Layer 2 of a small transformer language model trained on English Wikipedia (8 layers, counted from 0, width 128).
A neuron adds its activation times its output weights to the MLP's output. To switch it off is to set its activation to zero at one token and run the rest of the model.
A neuron's activation on a vector x is GELU(weights . x), where the dot is the dot product.

Input weights of the MLP neurons that the questions are about. A number n stands for (n - 500) times 0.00075.
n23: 598 372 796 429 417 509 533 563 378 496 780 612 557 380 584 296 428 437 439 491 615 317 768 487 220 361 446 508 326 630 438 530 466 544 621 764 561 302 433 587 729 525 168 335 593 221 401 475 392 658 756 652 553 584 577 118 202 690 628 443 736 373 619 648 523 519 378 345 575 399 532 613 784 383 458 673 269 463 399 732 469 400 629 740 337 794 855 574 509 477 492 558 513 387 513 329 509 667 514 539 483 356 504 255 291 344 364 426 473 432 763 513 614 555 496 431 404 514 458 785 204 518 419 542 307 348 646 445
n42: 547 434 588 487 636 564 514 531 388 450 518 402 474 582 592 453 378 392 537 478 346 477 340 246 704 556 529 302 434 634 562 581 424 352 865 270 246 603 562 446 649 575 612 785 783 415 260 459 401 626 693 396 426 496 500 707 504 635 640 724 550 455 282 683 629 458 838 779 425 824 527 337 496 711 488 264 667 375 224 432 697 168 704 487 504 322 549 319 659 376 521 534 623 587 452 231 304 407 590 380 492 366 593 206 578 584 415 659 468 491 339 416 425 316 429 699 643 395 589 657 491 518 235 537 329 429 491 624
n99: 688 705 500 693 595 213 710 509 622 715 522 629 576 607 448 373 378 669 388 392 521 410 298 331 419 286 710 691 482 547 243 450 593 534 328 412 663 517 532 524 436 601 621 423 747 189 550 368 450 548 389 408 348 419 298 699 569 524 532 602 480 692 463 324 362 509 570 363 596 622 382 444 324 313 472 589 304 453 554 461 753 572 838 265 726 169 509 417 670 686 439 388 463 387 648 409 563 647 535 946 448 735 496 456 337 542 570 453 535 631 558 453 520 513 620 346 408 593 259 553 625 500 352 411 483 483 237 562
n281: 618 714 492 662 619 518 491 578 813 504 315 564 416 440 613 590 764 262 321 924 373 410 671 524 594 571 575 317 351 534 757 455 395 349 576 689 597 414 491 476 530 564 595 461 440 694 532 528 554 431 492 587 643 479 233 491 625 459 595 535 665 513 532 697 305 595 279 701 428 508 578 789 642 318 552 638 660 325 415 234 652 386 513 337 393 459 401 641 272 350 553 612 758 446 496 431 424 482 517 619 552 679 381 707 220 485 414 379 399 443 491 342 311 456 163 355 208 672 248 496 549 579 526 554 385 397 496 305
n291: 555 179 359 248 377 605 335 581 665 571 564 375 539 711 462 623 496 374 644 504 491 757 433 645 610 530 652 508 434 692 491 303 639 204 380 395 375 724 552 504 592 471 335 407 725 549 462 384 547 688 258 638 474 368 555 509 442 471 500 419 383 351 259 687 574 397 437 600 460 542 450 850 535 543 479 538 779 391 556 238 452 376 615 717 449 436 343 379 362 724 824 679 682 175 509 482 388 352 558 632 579 362 332 471 149 269 492 516 591 751 596 367 316 404 389 491 535 399 513 601 445 377 500 727 538 598 553 977
n396: 355 532 608 253 649 308 232 377 690 438 415 469 342 702 623 637 447 447 578 408 668 605 644 687 309 721 556 452 372 352 470 676 529 449 549 477 248 566 439 496 629 492 351 548 331 715 403 447 626 729 371 390 432 651 329 486 522 689 730 552 484 619 444 631 581 527 465 206 559 335 677 871 798 281 472 537 575 702 539 491 440 330 374 402 421 251 678 597 344 590 603 510 587 207 662 465 619 450 570 450 537 257 413 488 640 664 508 237 411 592 747 734 516 522 431 606 615 437 215 272 369 433 368 387 425 317 646 531
n414: 558 425 611 528 448 437 684 382 474 398 202 603 468 359 412 379 495 718 681 249 634 530 505 369 584 441 707 700 248 613 809 383 438 413 378 847 279 448 345 279 403 487 679 655 542 703 173 687 427 391 409 618 436 514 693 505 595 403 535 341 191 567 346 411 587 470 239 526 526 566 680 224 290 373 526 478 325 568 542 591 698 323 589 358 415 429 536 486 573 404 447 152 835 774 753 363 234 481 495 419 386 415 533 578 596 680 607 376 457 496 471 556 606 795 668 618 390 958 367 549 747 481 377 817 649 491 546 263
n443: 338 443 673 589 583 472 529 269 231 462 431 487 298 258 521 427 400 563 678 360 434 684 711 563 487 636 732 647 292 653 666 500 797 496 408 346 338 360 644 297 487 719 423 442 406 446 524 517 461 138 479 726 390 531 474 225 731 199 762 582 707 509 414 419 393 651 700 542 389 721 377 534 500 474 571 581 682 610 415 623 553 375 482 434 586 436 584 404 548 482 598 241 474 934 355 550 373 407 618 409 201 442 384 342 290 464 662 455 303 607 306 549 622 532 621 461 517 528 905 675 732 706 573 421 418 522 531 347

Output weights of the MLP neurons that the questions are about. A number n stands for (n - 500) times 0.00019.
n23: 509 777 148 397 465 549 459 395 462 784 335 412 292 481 477 389 349 505 384 688 517 232 331 700 768 679 719 569 580 518 500 401 610 519 621 282 28 661 515 513 515 432 639 533 404 540 681 518 509 482 119 306 449 183 304 779 458 345 491 538 311 563 441 551 421 490 500 597 461 555 495 680 251 583 584 369 787 525 408 393 566 500 561 415 522 650 368 509 654 519 527 547 470 500 517 599 509 546 752 137 775 541 281 855 678 661 417 525 558 751 468 147 350 417 661 342 458 486 356 182 681 625 628 586 657 336 515 581
n42: 706 467 455 660 615 504 546 865 363 305 615 459 473 570 408 565 778 234 411 600 372 629 654 572 484 460 607 424 231 462 668 480 766 620 489 588 531 405 350 481 541 538 462 309 401 512 523 358 673 454 467 532 695 500 445 600 520 445 492 391 518 365 620 365 406 504 382 345 658 395 365 670 516 372 433 654 512 493 588 219 416 595 308 440 555 536 354 452 596 594 628 303 795 621 565 523 564 335 346 279 422 330 638 610 415 349 597 720 504 596 228 561 405 718 376 270 469 412 531 424 448 586 467 657 613 587 797 544
n99: 325 385 536 384 315 759 289 436 351 324 581 362 651 624 418 458 523 389 768 605 476 549 591 465 462 816 547 443 454 556 657 527 508 531 614 376 436 488 537 406 431 411 427 601 411 747 485 616 362 515 446 535 538 659 653 459 534 454 352 633 437 529 641 572 439 504 523 663 259 545 538 586 731 775 496 529 672 408 421 365 395 493 370 748 127 637 674 579 313 277 294 496 488 699 405 433 404 343 399 355 378 318 597 611 551 530 368 649 522 407 560 635 292 356 368 653 568 465 591 638 508 549 662 530 413 519 593 512
n281: 595 609 384 438 487 445 612 352 432 406 585 204 604 445 538 529 393 668 459 524 513 500 373 389 510 468 566 646 564 609 250 390 600 725 402 244 689 365 560 583 289 360 322 546 529 411 493 466 475 514 549 390 353 612 574 634 524 504 639 622 487 644 563 369 591 399 468 524 442 597 597 549 560 510 599 477 500 566 356 638 468 568 328 504 628 545 811 374 368 281 291 331 406 493 513 371 443 843 631 517 416 333 517 497 655 375 382 614 488 699 541 515 572 629 564 605 590 407 688 483 643 462 388 599 576 496 448 389
n291: 519 512 541 321 368 396 600 687 317 507 568 651 642 554 310 533 555 500 483 551 245 762 455 391 421 476 608 589 444 597 302 440 742 605 420 657 500 395 466 406 336 361 168 569 774 445 504 457 667 516 228 460 456 442 345 500 579 656 454 549 339 683 622 258 369 640 352 610 689 441 355 642 396 607 421 600 508 585 266 496 480 500 381 202 780 562 624 425 534 463 684 464 615 776 627 458 351 683 399 450 433 645 473 580 602 264 410 320 690 512 585 484 380 437 576 504 402 586 606 492 557 634 271 701 539 432 441 504
n396: 713 237 678 359 478 420 690 598 398 642 372 504 329 200 545 440 549 500 781 451 621 398 480 551 405 635 457 639 674 380 661 519 549 270 493 714 428 636 671 555 354 489 482 403 471 219 466 538 680 610 489 496 271 623 726 293 569 218 692 410 489 566 488 375 469 344 438 720 480 436 289 287 593 661 420 504 496 473 654 568 617 321 366 442 550 638 442 355 532 707 530 515 508 519 591 470 463 605 395 459 584 602 627 422 571 496 697 406 465 196 395 448 250 508 412 587 636 669 542 496 590 557 504 601 367 600 500 668
n414: 199 721 546 523 748 523 607 526 332 292 790 286 596 532 344 407 552 443 629 496 480 599 372 477 487 857 508 582 549 319 457 684 778 545 585 262 683 536 613 689 561 659 228 343 211 303 579 673 575 600 587 227 712 453 389 383 443 513 731 432 630 530 439 635 685 576 598 701 482 395 365 662 531 360 458 579 536 326 438 160 302 603 513 428 857 569 402 316 304 537 530 531 519 530 569 431 594 626 647 642 584 446 383 692 404 268 605 608 500 491 496 427 625 311 436 368 723 255 553 418 148 597 504 289 518 513 491 455
n443: 769 626 480 414 470 459 394 653 696 601 590 456 716 435 435 479 377 543 504 465 567 417 468 373 411 614 416 435 535 295 355 330 649 441 571 520 511 607 417 637 648 360 661 797 529 471 224 485 488 693 709 299 655 557 640 630 294 492 481 544 565 433 537 404 488 283 343 623 504 203 370 416 520 355 511 482 496 385 482 289 413 621 430 370 449 511 610 669 401 431 511 527 634 587 743 338 601 611 473 572 854 426 622 703 665 508 573 549 806 252 275 318 318 512 515 632 377 664 268 454 432 682 563 466 488 465 475 552

Each question names a token from some text and the token that comes next. It shows the vector x that enters the MLP there. A number n stands for (n - 500) times 0.0077.

Then comes g, the gradient of the next token's log-probability with respect to the MLP's output, scaled to length 1. A neuron's effect is roughly proportional to its activation times (output weights . g). A number n stands for (n - 500) times 0.00076.

" disc", then "over"
x: 497 462 398 581 475 430 593 451 653 406 626 467 407 298 398 481 657 334 304 465 546 913 682 374 597 553 573 517 542 268 561 379 317 532 476 467 665 629 612 254 340 529 468 447 518 785 741 438 447 587 323 516 350 278 523 592 763 387 391 339 481 516 702 804 428 429 468 488 684 550 628 574 521 672 433 528 727 662 437 406 681 327 613 399 602 496 442 560 328 351 304 562 457 569 410 580 482 592 426 355 455 535 443 280 655 398 250 543 487 456 574 506 295 394 385 654 728 609 504 618 633 560 239 485 392 570 441 635
g: 677 587 673 551 715 684 443 387 556 344 328 218 803 449 568 440 529 510 389 536 472 761 458 435 383 579 339 571 482 626 326 336 438 681 422 404 437 528 462 511 260 616 631 536 663 493 592 539 567 385 392 567 360 569 426 408 508 524 461 552 585 409 241 536 589 399 419 719 450 509 412 529 548 541 488 500 510 453 505 601 511 332 639 744 752 607 601 604 426 556 383 509 509 620 717 524 442 525 460 444 450 402 590 540 454 430 639 376 524 151 501 522 608 624 531 443 340 544 387 329 411 456 464 287 471 469 652 467
Which neuron, switched off, lowers the next token's probability most? n281

" December ", then "5"
x: 483 572 327 573 391 314 463 403 641 529 578 512 562 414 557 694 454 515 540 514 580 595 499 424 383 474 716 602 637 328 492 398 437 489 419 576 768 691 457 584 255 754 390 411 506 783 416 467 393 612 436 567 465 344 697 559 602 526 357 328 500 405 514 508 496 498 533 269 683 498 260 586 687 679 545 475 505 518 651 244 461 408 601 564 637 245 650 331 375 666 392 536 462 570 385 476 546 777 416 382 314 570 579 287 720 463 265 508 447 421 306 543 626 504 544 494 534 628 597 636 285 854 256 491 229 561 365 588
g: 617 369 461 579 578 483 379 473 484 361 633 474 405 479 435 411 549 485 359 594 691 332 542 469 423 605 599 507 494 595 635 536 393 526 556 388 405 531 469 703 699 463 674 573 522 771 493 506 317 455 445 334 495 520 479 545 597 364 293 593 684 666 399 239 523 531 489 617 414 716 458 490 439 552 461 347 440 429 393 393 459 329 385 717 396 584 611 452 876 456 526 446 643 619 365 634 642 375 299 461 454 488 510 308 517 542 645 490 773 643 473 548 466 448 451 443 723 714 455 591 306 329 454 463 416 491 336 424
Which neuron, switched off, lowers the next token's probability most? n99

" Cont", then "ract"
x: 504 465 518 483 411 214 461 491 765 449 589 526 577 244 570 582 498 685 366 477 471 796 614 396 378 519 384 406 589 213 778 456 247 616 490 572 726 569 649 275 436 590 539 582 511 632 573 424 297 759 732 425 646 392 601 540 561 366 512 269 336 471 620 580 411 423 603 434 687 583 513 317 585 510 436 606 500 683 559 414 489 583 483 321 721 371 458 362 404 446 403 528 355 520 431 681 279 558 565 462 528 454 706 354 626 479 386 670 533 370 400 433 613 401 470 380 522 682 700 651 372 541 254 541 265 594 314 663
g: 519 695 496 592 688 558 439 469 583 554 365 475 266 317 624 622 725 398 755 399 388 440 414 290 639 521 393 543 532 617 455 522 166 531 569 529 476 490 626 626 346 675 425 468 618 573 367 528 351 476 668 536 343 639 546 663 410 429 380 526 576 476 424 588 324 489 386 359 554 651 307 325 418 439 568 437 550 491 515 426 380 717 463 563 493 434 712 450 590 570 548 469 675 562 466 474 396 594 610 620 460 351 475 354 521 674 417 481 541 736 614 351 646 423 564 398 796 404 545 427 488 342 338 522 535 513 358 358
Which neuron, switched off, raises the next token's probability most? n42

"ing", then " ro"
x: 312 579 244 608 414 218 353 328 623 505 718 601 639 495 555 450 435 521 397 523 434 555 602 543 437 511 520 531 509 249 654 708 365 355 439 567 762 462 652 342 324 513 643 458 521 812 459 498 478 557 511 649 285 476 735 542 772 396 367 500 575 569 682 424 673 401 509 361 648 317 540 275 664 680 706 515 429 567 516 386 492 353 635 549 506 385 516 427 508 402 280 376 316 437 265 493 521 536 587 563 471 606 694 388 743 297 326 659 561 452 425 528 370 416 529 436 657 622 607 690 421 418 400 758 294 501 365 573
g: 583 659 512 572 424 511 526 380 354 353 421 563 361 392 552 393 503 629 734 503 562 555 308 412 560 393 517 504 367 658 611 514 380 548 548 442 426 584 542 524 433 562 343 393 501 523 482 586 186 425 370 538 508 646 618 411 609 364 484 321 414 508 660 878 317 580 447 336 363 482 409 330 579 405 326 455 538 573 620 453 798 635 435 268 444 566 459 585 491 628 522 540 384 438 490 474 726 572 304 445 414 507 348 315 574 411 620 721 500 616 594 516 613 415 671 530 712 536 538 751 661 386 489 460 432 527 563 520
Which neuron, switched off, lowers the next token's probability most? n443

"25", then " September "
x: 467 501 318 681 474 157 450 382 698 388 646 430 630 402 741 617 557 500 318 511 574 517 591 554 465 584 372 708 450 382 508 592 405 413 646 604 807 569 656 492 241 595 486 375 472 656 474 501 433 530 376 353 630 217 519 515 653 495 223 365 457 570 625 658 537 458 599 396 703 517 461 416 535 490 460 472 489 577 642 247 266 350 587 674 505 351 484 339 498 371 376 426 227 707 491 403 545 567 486 567 442 673 570 537 570 439 234 433 507 535 368 651 652 574 485 466 675 654 499 802 308 625 372 681 329 649 314 564
g: 502 512 592 692 602 374 497 135 507 466 432 257 597 449 420 356 374 196 516 545 502 701 561 408 506 586 577 568 438 566 858 485 598 591 306 581 758 453 350 614 447 517 343 517 503 609 518 438 410 577 403 531 488 523 548 416 405 581 488 593 620 411 441 578 454 371 624 565 443 604 250 547 582 437 644 378 553 403 486 689 681 571 496 587 330 530 537 474 501 525 481 438 675 530 691 423 402 437 504 516 163 360 384 485 562 534 743 373 452 632 418 639 450 484 609 652 432 464 460 546 265 377 489 486 557 648 574 471
Which neuron, switched off, lowers the next token's probability most? n99

"os", then "er"
x: 575 403 285 610 799 622 317 402 700 398 546 596 527 265 491 529 505 324 486 567 639 706 642 613 300 516 640 545 563 253 556 580 663 568 165 577 644 388 401 302 305 413 567 451 423 736 431 462 662 534 572 388 652 345 591 329 771 358 454 444 554 394 639 545 596 524 519 434 699 651 500 350 737 602 591 593 500 409 540 447 512 451 418 423 523 431 559 437 519 265 425 434 444 869 379 573 417 495 372 595 523 742 598 327 585 330 318 597 470 517 435 447 579 672 289 331 508 786 504 525 380 503 427 562 482 379 330 394
g: 586 349 418 196 672 555 578 427 530 488 563 469 595 454 481 350 583 407 550 501 246 573 484 483 575 533 485 465 629 578 530 334 453 577 193 513 497 592 567 554 524 433 683 444 608 269 442 447 619 424 536 434 483 563 416 442 533 486 489 338 504 453 486 466 541 472 447 553 681 463 297 533 531 504 516 617 498 304 661 628 541 446 403 428 437 531 668 787 610 469 572 630 244 389 592 434 664 425 347 661 382 483 534 600 504 473 584 605 628 504 501 346 707 587 313 751 646 618 450 555 600 460 503 675 63 541 369 361
Which neuron, switched off, lowers the next token's probability most? n443

"ot", then "el"
x: 515 472 473 540 548 358 242 449 723 570 400 589 600 384 601 780 606 637 429 604 584 502 619 712 402 646 480 628 739 76 626 638 200 477 301 395 547 534 504 362 394 543 536 416 657 685 391 670 641 676 600 372 399 387 636 584 573 462 385 368 497 200 467 615 758 610 617 452 618 556 549 506 628 569 466 492 696 587 471 263 490 298 409 440 523 375 608 458 444 390 343 494 510 642 312 620 404 459 362 584 533 405 510 326 593 254 280 455 659 641 244 540 538 564 517 380 475 366 457 597 366 724 383 454 508 471 479 635
g: 556 363 756 436 481 684 515 444 444 493 472 492 563 563 351 554 674 585 561 423 446 604 724 517 646 432 620 345 403 436 478 419 455 614 560 560 386 452 293 427 501 276 489 349 714 532 383 494 329 368 466 800 708 464 338 355 465 450 429 741 334 319 419 347 521 465 504 375 505 552 570 478 734 677 554 443 648 560 355 334 639 517 442 455 519 296 497 528 528 611 572 480 527 430 543 493 508 384 429 401 575 597 469 491 489 543 571 474 574 698 351 694 714 578 391 705 448 593 826 316 435 450 385 407 404 521 359 567
Which neuron, switched off, raises the next token's probability most? n396

"am", then "et"
x: 292 452 327 466 603 359 263 574 604 439 695 601 618 440 541 376 563 624 355 463 599 573 800 518 411 519 435 493 576 267 390 526 451 422 510 422 540 674 586 424 307 575 643 352 420 618 332 604 489 453 586 439 672 295 697 470 593 227 420 389 629 258 538 388 612 391 536 524 613 622 617 475 489 646 461 614 597 551 502 424 559 312 550 674 524 552 812 342 533 440 260 503 395 658 136 470 332 823 407 519 491 470 579 518 659 414 453 676 707 553 165 231 425 550 379 549 559 613 653 730 396 512 459 555 494 586 455 513
g: 560 461 259 545 551 541 632 438 537 565 550 699 562 339 451 585 465 467 369 469 729 421 643 562 516 472 473 550 186 616 525 476 334 441 473 427 689 352 521 377 511 435 692 411 328 229 654 392 657 364 483 437 439 471 366 460 401 523 565 599 425 377 647 412 528 519 676 542 375 687 524 398 665 687 646 476 493 415 691 330 556 340 460 572 417 545 267 715 610 475 607 416 417 616 415 446 628 504 318 339 619 381 619 706 465 267 450 619 627 364 609 563 654 424 297 609 423 473 541 535 486 523 706 495 600 543 492 489
Which neuron, switched off, lowers the next token's probability most? n42

" program", then " the"
x: 677 702 406 518 429 278 421 577 525 556 786 544 564 516 416 281 560 662 386 318 516 587 703 551 521 635 385 526 471 210 615 428 292 568 525 571 890 550 701 358 258 603 375 648 414 686 352 619 458 640 549 388 312 460 807 573 540 538 253 369 499 529 777 549 598 366 534 461 652 481 639 526 440 695 433 427 601 416 568 444 481 494 581 589 450 650 530 484 202 410 345 495 461 497 394 529 480 691 384 587 656 527 666 453 482 446 179 586 427 534 368 410 431 460 423 391 488 520 482 749 438 396 381 593 337 509 221 511
g: 587 558 383 531 556 613 549 450 415 505 345 368 441 378 709 598 522 662 557 582 404 439 467 439 435 558 427 643 713 556 259 292 429 553 650 520 413 657 348 540 595 773 385 403 646 347 367 576 463 384 587 561 461 585 612 631 475 393 542 729 267 626 589 301 491 537 414 531 459 655 482 648 589 592 660 444 233 499 411 540 497 488 655 633 624 526 523 621 400 545 472 541 409 479 541 540 319 530 818 413 592 496 257 431 510 588 377 437 593 593 395 484 641 559 480 634 293 319 401 391 387 417 550 439 420 203 460 540
Which neuron, switched off, lowers the next token's probability most? n23

")", then " s"
x: 413 713 287 670 685 511 457 311 646 457 723 581 665 490 635 472 513 482 508 638 557 560 756 556 395 502 753 462 351 252 690 617 232 385 474 462 777 568 544 488 230 622 501 344 444 637 484 608 339 507 609 260 466 338 741 471 654 435 340 329 346 573 653 572 678 459 497 382 749 372 425 484 516 646 528 450 500 431 486 377 589 519 792 619 664 440 447 444 275 382 190 581 370 590 530 300 502 475 536 687 463 424 607 521 618 444 322 470 556 410 337 531 591 480 550 467 445 498 469 585 500 351 432 602 290 586 228 568
g: 553 510 482 409 499 540 286 745 358 679 594 430 567 478 376 431 620 292 546 463 632 625 703 409 525 562 365 328 426 624 733 547 328 422 431 549 642 636 547 463 319 445 238 518 943 461 772 552 538 576 599 340 494 484 434 459 282 477 541 378 609 546 548 505 605 563 569 360 482 580 577 632 623 593 443 408 490 418 587 449 598 381 393 610 459 493 422 580 442 440 493 320 443 569 649 476 577 299 224 370 418 569 496 548 320 497 676 613 431 350 550 586 540 520 325 428 537 540 456 572 547 567 306 468 392 667 535 514
Which neuron, switched off, lowers the next token's probability most? n99

".", then " Sh"
x: 311 581 241 682 709 456 391 332 612 480 721 706 663 310 544 286 582 385 318 634 401 539 729 611 396 429 594 612 720 219 470 592 482 412 650 496 711 689 500 533 389 461 403 391 464 725 514 602 367 495 382 391 583 448 716 520 621 580 348 546 391 470 850 507 551 556 515 535 693 352 475 487 630 578 520 544 451 567 503 469 552 369 702 473 513 384 603 237 418 519 366 419 357 558 257 304 481 578 457 605 361 561 661 585 565 441 212 468 459 542 290 419 570 438 524 351 615 587 545 711 398 560 402 504 176 562 367 663
g: 566 524 497 294 360 296 701 577 285 608 413 431 428 439 700 526 555 465 425 333 673 432 535 464 624 536 453 322 459 209 624 533 514 596 625 451 416 575 643 546 332 722 596 463 554 659 408 549 486 546 500 464 439 832 603 452 414 606 542 347 717 603 419 465 384 531 459 464 483 532 603 434 333 578 574 282 694 651 475 362 416 336 554 435 801 299 385 525 413 523 280 671 605 344 403 397 416 424 528 531 665 449 518 677 364 604 606 548 641 615 381 587 490 464 616 317 412 582 465 425 533 596 510 508 545 377 502 509
Which neuron, switched off, lowers the next token's probability most? n23

"e", then " al"
x: 305 559 428 495 564 400 504 345 647 441 765 565 721 376 503 582 397 573 216 464 395 668 744 552 321 574 478 719 538 291 511 634 377 454 365 520 642 464 646 268 233 518 557 440 439 725 371 543 628 521 604 534 489 380 841 560 623 461 474 498 480 573 563 379 688 410 462 341 642 422 321 443 581 691 697 658 568 360 392 171 544 400 708 526 351 343 644 356 492 508 337 580 378 587 530 572 365 528 564 411 545 627 616 544 716 353 373 403 533 288 357 552 478 519 501 367 427 730 671 781 410 552 541 484 317 504 396 400
g: 221 467 350 735 556 561 450 604 508 638 451 476 689 471 554 661 430 514 517 510 494 314 595 395 455 777 519 443 547 662 516 430 543 673 457 323 286 493 508 490 314 343 541 466 481 634 569 507 524 692 630 393 526 311 568 431 476 397 450 652 562 529 329 486 547 498 600 404 449 416 704 442 604 481 451 519 341 545 604 349 514 618 530 325 402 372 683 306 713 386 350 347 535 372 445 588 541 398 628 317 528 596 635 738 485 611 553 508 594 461 443 304 400 494 513 808 518 679 301 582 575 353 637 480 597 403 409 380
Which neuron, switched off, lowers the next token's probability most? n443

")", then "\n"
x: 397 687 277 677 683 424 473 336 639 481 787 578 593 412 618 551 482 449 490 628 581 540 821 526 396 447 752 508 442 264 651 586 241 380 458 497 769 629 483 484 196 611 561 254 452 628 389 600 338 538 655 238 544 315 739 466 627 440 359 330 386 532 636 574 676 422 477 412 725 410 456 543 530 604 541 512 515 445 500 402 633 494 769 643 690 452 462 411 241 403 229 573 353 548 534 289 494 548 537 659 439 417 564 510 643 402 378 480 597 381 384 465 564 521 557 522 474 501 460 603 540 439 458 532 225 553 237 496
g: 615 630 703 527 427 355 357 445 547 738 458 549 458 275 450 529 724 372 588 479 420 436 539 490 446 385 335 350 420 649 553 421 361 364 415 530 759 514 427 584 471 405 585 495 253 420 338 372 683 471 606 643 544 273 386 407 647 522 511 348 382 367 617 443 725 559 387 501 648 509 522 376 422 490 469 459 550 328 563 488 510 385 428 471 603 640 448 659 553 650 539 537 451 761 663 559 419 676 435 512 628 411 614 549 351 416 423 537 515 554 397 408 375 383 698 457 632 497 276 642 526 576 654 556 300 682 726 507
Which neuron, switched off, raises the next token's probability most? n281

"ate", then ","
x: 408 518 298 427 522 263 477 311 634 447 714 498 599 398 448 397 443 614 335 331 470 531 599 485 376 677 564 607 705 257 345 580 322 525 388 663 641 463 788 519 228 640 530 483 558 770 382 348 411 636 538 605 318 482 709 629 690 302 303 549 474 548 727 488 734 462 396 382 697 476 554 454 497 511 420 573 409 416 544 445 557 386 724 501 366 431 565 500 449 464 208 354 335 652 427 545 377 512 660 687 451 596 724 465 815 403 264 478 465 740 380 613 519 552 542 341 482 531 521 710 439 554 401 619 347 535 486 422
g: 634 445 573 513 679 342 333 527 501 527 586 570 826 528 345 548 644 615 460 480 490 508 496 414 625 413 593 598 415 415 398 595 566 560 430 518 772 486 493 675 637 497 495 530 307 359 528 427 416 591 280 398 458 256 540 460 393 572 456 337 622 507 687 667 582 706 444 598 608 642 439 451 593 354 573 680 738 267 577 486 160 399 475 524 386 485 662 657 274 484 475 531 574 503 462 422 465 505 301 426 510 272 562 583 519 493 143 400 456 574 576 344 546 434 446 410 511 443 510 592 574 440 575 469 493 519 501 641
Which neuron, switched off, lowers the next token's probability most? n414

"im", then "'s"
x: 377 392 433 518 571 426 477 494 677 457 718 693 716 352 432 472 535 599 366 362 550 680 794 689 553 600 329 548 467 214 568 553 373 469 465 474 730 535 768 496 358 555 551 445 374 714 406 635 411 441 529 484 540 289 637 360 728 253 442 588 551 424 563 351 615 578 458 433 712 525 655 460 420 666 388 496 594 385 476 422 659 306 700 353 519 538 672 367 530 421 295 420 387 653 309 624 652 661 418 478 629 689 494 265 580 335 402 417 577 521 324 484 305 480 511 453 256 658 684 699 300 431 373 664 340 505 408 424
g: 589 619 328 778 383 565 618 399 324 380 522 136 313 556 717 592 360 436 445 504 642 497 517 483 721 747 536 550 290 536 434 439 498 575 553 633 445 718 521 542 395 646 412 471 531 502 582 469 554 508 360 432 375 600 448 446 593 462 437 432 461 454 568 389 502 656 572 679 441 543 413 422 509 440 652 482 372 479 484 509 447 277 427 533 482 311 526 761 511 744 400 529 407 640 518 613 575 477 683 483 557 404 400 655 420 640 631 329 421 463 478 483 572 497 354 362 447 309 460 636 369 510 860 415 551 442 487 381
Which neuron, switched off, raises the next token's probability most? n443

"ar", then " eng"
x: 300 397 348 429 680 371 268 547 701 365 496 636 578 300 469 530 571 299 370 634 654 658 700 480 456 665 539 446 484 143 580 663 435 560 379 560 620 632 718 446 358 546 664 389 502 623 548 481 510 438 502 479 607 369 651 652 591 209 542 504 519 406 633 311 635 427 473 543 662 528 480 432 535 550 413 456 651 513 620 236 469 215 686 580 390 359 486 439 594 470 276 493 343 766 423 401 309 688 477 489 481 518 730 371 782 485 286 527 589 660 323 494 442 497 599 441 518 662 564 824 344 418 479 448 452 507 340 572
g: 587 298 525 421 550 593 362 616 505 318 371 517 600 727 413 565 495 583 604 713 298 443 480 481 626 374 688 585 474 629 685 683 481 464 659 438 541 448 248 413 496 587 497 448 213 695 403 614 599 526 377 528 412 540 662 601 307 707 348 428 437 442 551 426 601 455 413 601 538 444 624 365 521 576 508 521 441 570 283 278 388 552 360 458 705 522 637 548 289 698 308 585 457 550 613 465 342 565 639 423 569 561 338 361 550 343 441 396 403 618 553 412 625 710 404 551 597 487 586 404 434 473 412 478 408 707 411 580
Which neuron, switched off, lowers the next token's probability most? n42

" a", then " three"
x: 388 476 238 332 594 396 511 530 530 482 620 628 740 263 513 507 533 369 340 454 477 864 673 496 385 592 377 493 533 92 511 698 502 347 444 639 776 654 651 425 206 752 430 447 667 660 451 482 472 499 563 442 614 497 746 520 674 521 329 322 278 691 522 661 620 503 511 483 479 338 543 538 573 596 685 542 465 620 447 308 521 445 665 556 521 590 440 346 526 316 327 604 335 478 387 478 414 629 417 525 415 600 583 459 705 269 547 573 504 476 411 581 514 399 632 412 331 635 462 688 444 494 277 482 276 475 434 630
g: 703 515 320 444 675 478 261 427 616 496 384 562 276 608 517 495 364 525 426 483 545 468 706 338 456 465 359 658 534 443 836 326 526 570 608 495 468 540 408 714 471 369 624 392 736 376 384 525 500 540 562 673 514 585 571 463 535 546 600 415 473 504 479 404 334 576 371 595 510 545 553 615 494 470 599 277 275 578 280 593 756 456 457 492 356 452 388 591 691 511 525 524 611 491 508 541 470 385 647 482 526 610 531 718 529 572 410 467 685 309 466 727 175 534 497 369 577 434 365 625 411 543 434 560 400 296 464 489
Which neuron, switched off, lowers the next token's probability most? n414

"6", then "21"
x: 215 496 454 508 454 466 73 236 730 407 536 591 424 453 544 568 504 523 614 372 552 512 658 506 286 639 578 579 643 477 509 675 432 513 596 611 658 591 382 480 248 523 367 504 557 751 346 431 636 591 353 359 605 677 431 436 533 546 498 279 520 443 718 604 793 432 484 705 755 611 264 824 540 606 419 535 564 517 496 422 360 572 472 721 372 288 270 341 485 469 478 514 310 660 380 244 531 653 531 448 449 702 557 447 589 654 491 480 568 461 271 390 502 628 543 534 647 339 445 583 445 496 421 567 341 519 446 420
g: 703 548 578 545 628 467 594 526 379 668 626 353 438 575 585 333 484 651 577 171 593 485 425 380 315 518 582 474 568 417 293 446 567 275 571 700 501 390 593 488 398 547 563 461 584 533 717 264 448 672 678 603 440 690 608 427 392 472 553 382 446 628 578 496 523 273 296 438 607 490 511 517 577 497 533 318 417 453 364 358 588 518 606 414 620 471 559 301 723 586 553 663 437 475 737 623 289 697 367 508 360 425 317 439 459 376 502 358 468 398 489 506 662 650 536 640 402 537 488 444 359 597 603 495 363 445 649 535
Which neuron, switched off, lowers the next token's probability most? n396

"a", then "ion"
x: 286 591 296 592 434 364 352 349 689 548 576 582 631 413 592 678 396 531 303 576 594 601 818 493 446 514 414 578 542 200 489 694 460 452 297 556 661 553 593 236 253 515 562 294 415 702 503 471 532 429 596 404 551 215 744 519 624 257 551 374 330 439 653 365 725 447 443 502 588 403 397 492 661 623 490 575 605 271 556 388 620 472 498 646 414 273 667 446 491 458 291 544 358 599 354 514 439 645 606 674 412 622 576 548 766 453 354 447 659 509 393 582 407 597 576 379 482 684 559 757 463 558 494 533 251 532 384 574
g: 638 498 499 519 610 590 643 445 469 512 665 435 577 651 567 583 455 461 756 643 276 575 508 555 432 503 531 414 547 393 635 491 313 540 542 707 495 559 465 403 464 513 274 704 351 505 663 286 551 356 548 537 549 418 601 410 544 541 528 609 921 550 453 405 305 618 557 462 485 510 559 580 543 352 636 365 486 513 693 464 245 585 460 602 551 218 297 486 359 484 466 369 546 579 296 416 375 205 532 545 399 644 578 360 704 503 495 392 473 616 466 419 465 545 385 658 564 585 382 590 422 627 377 359 470 409 561 428
Which neuron, switched off, lowers the next token's probability most? n23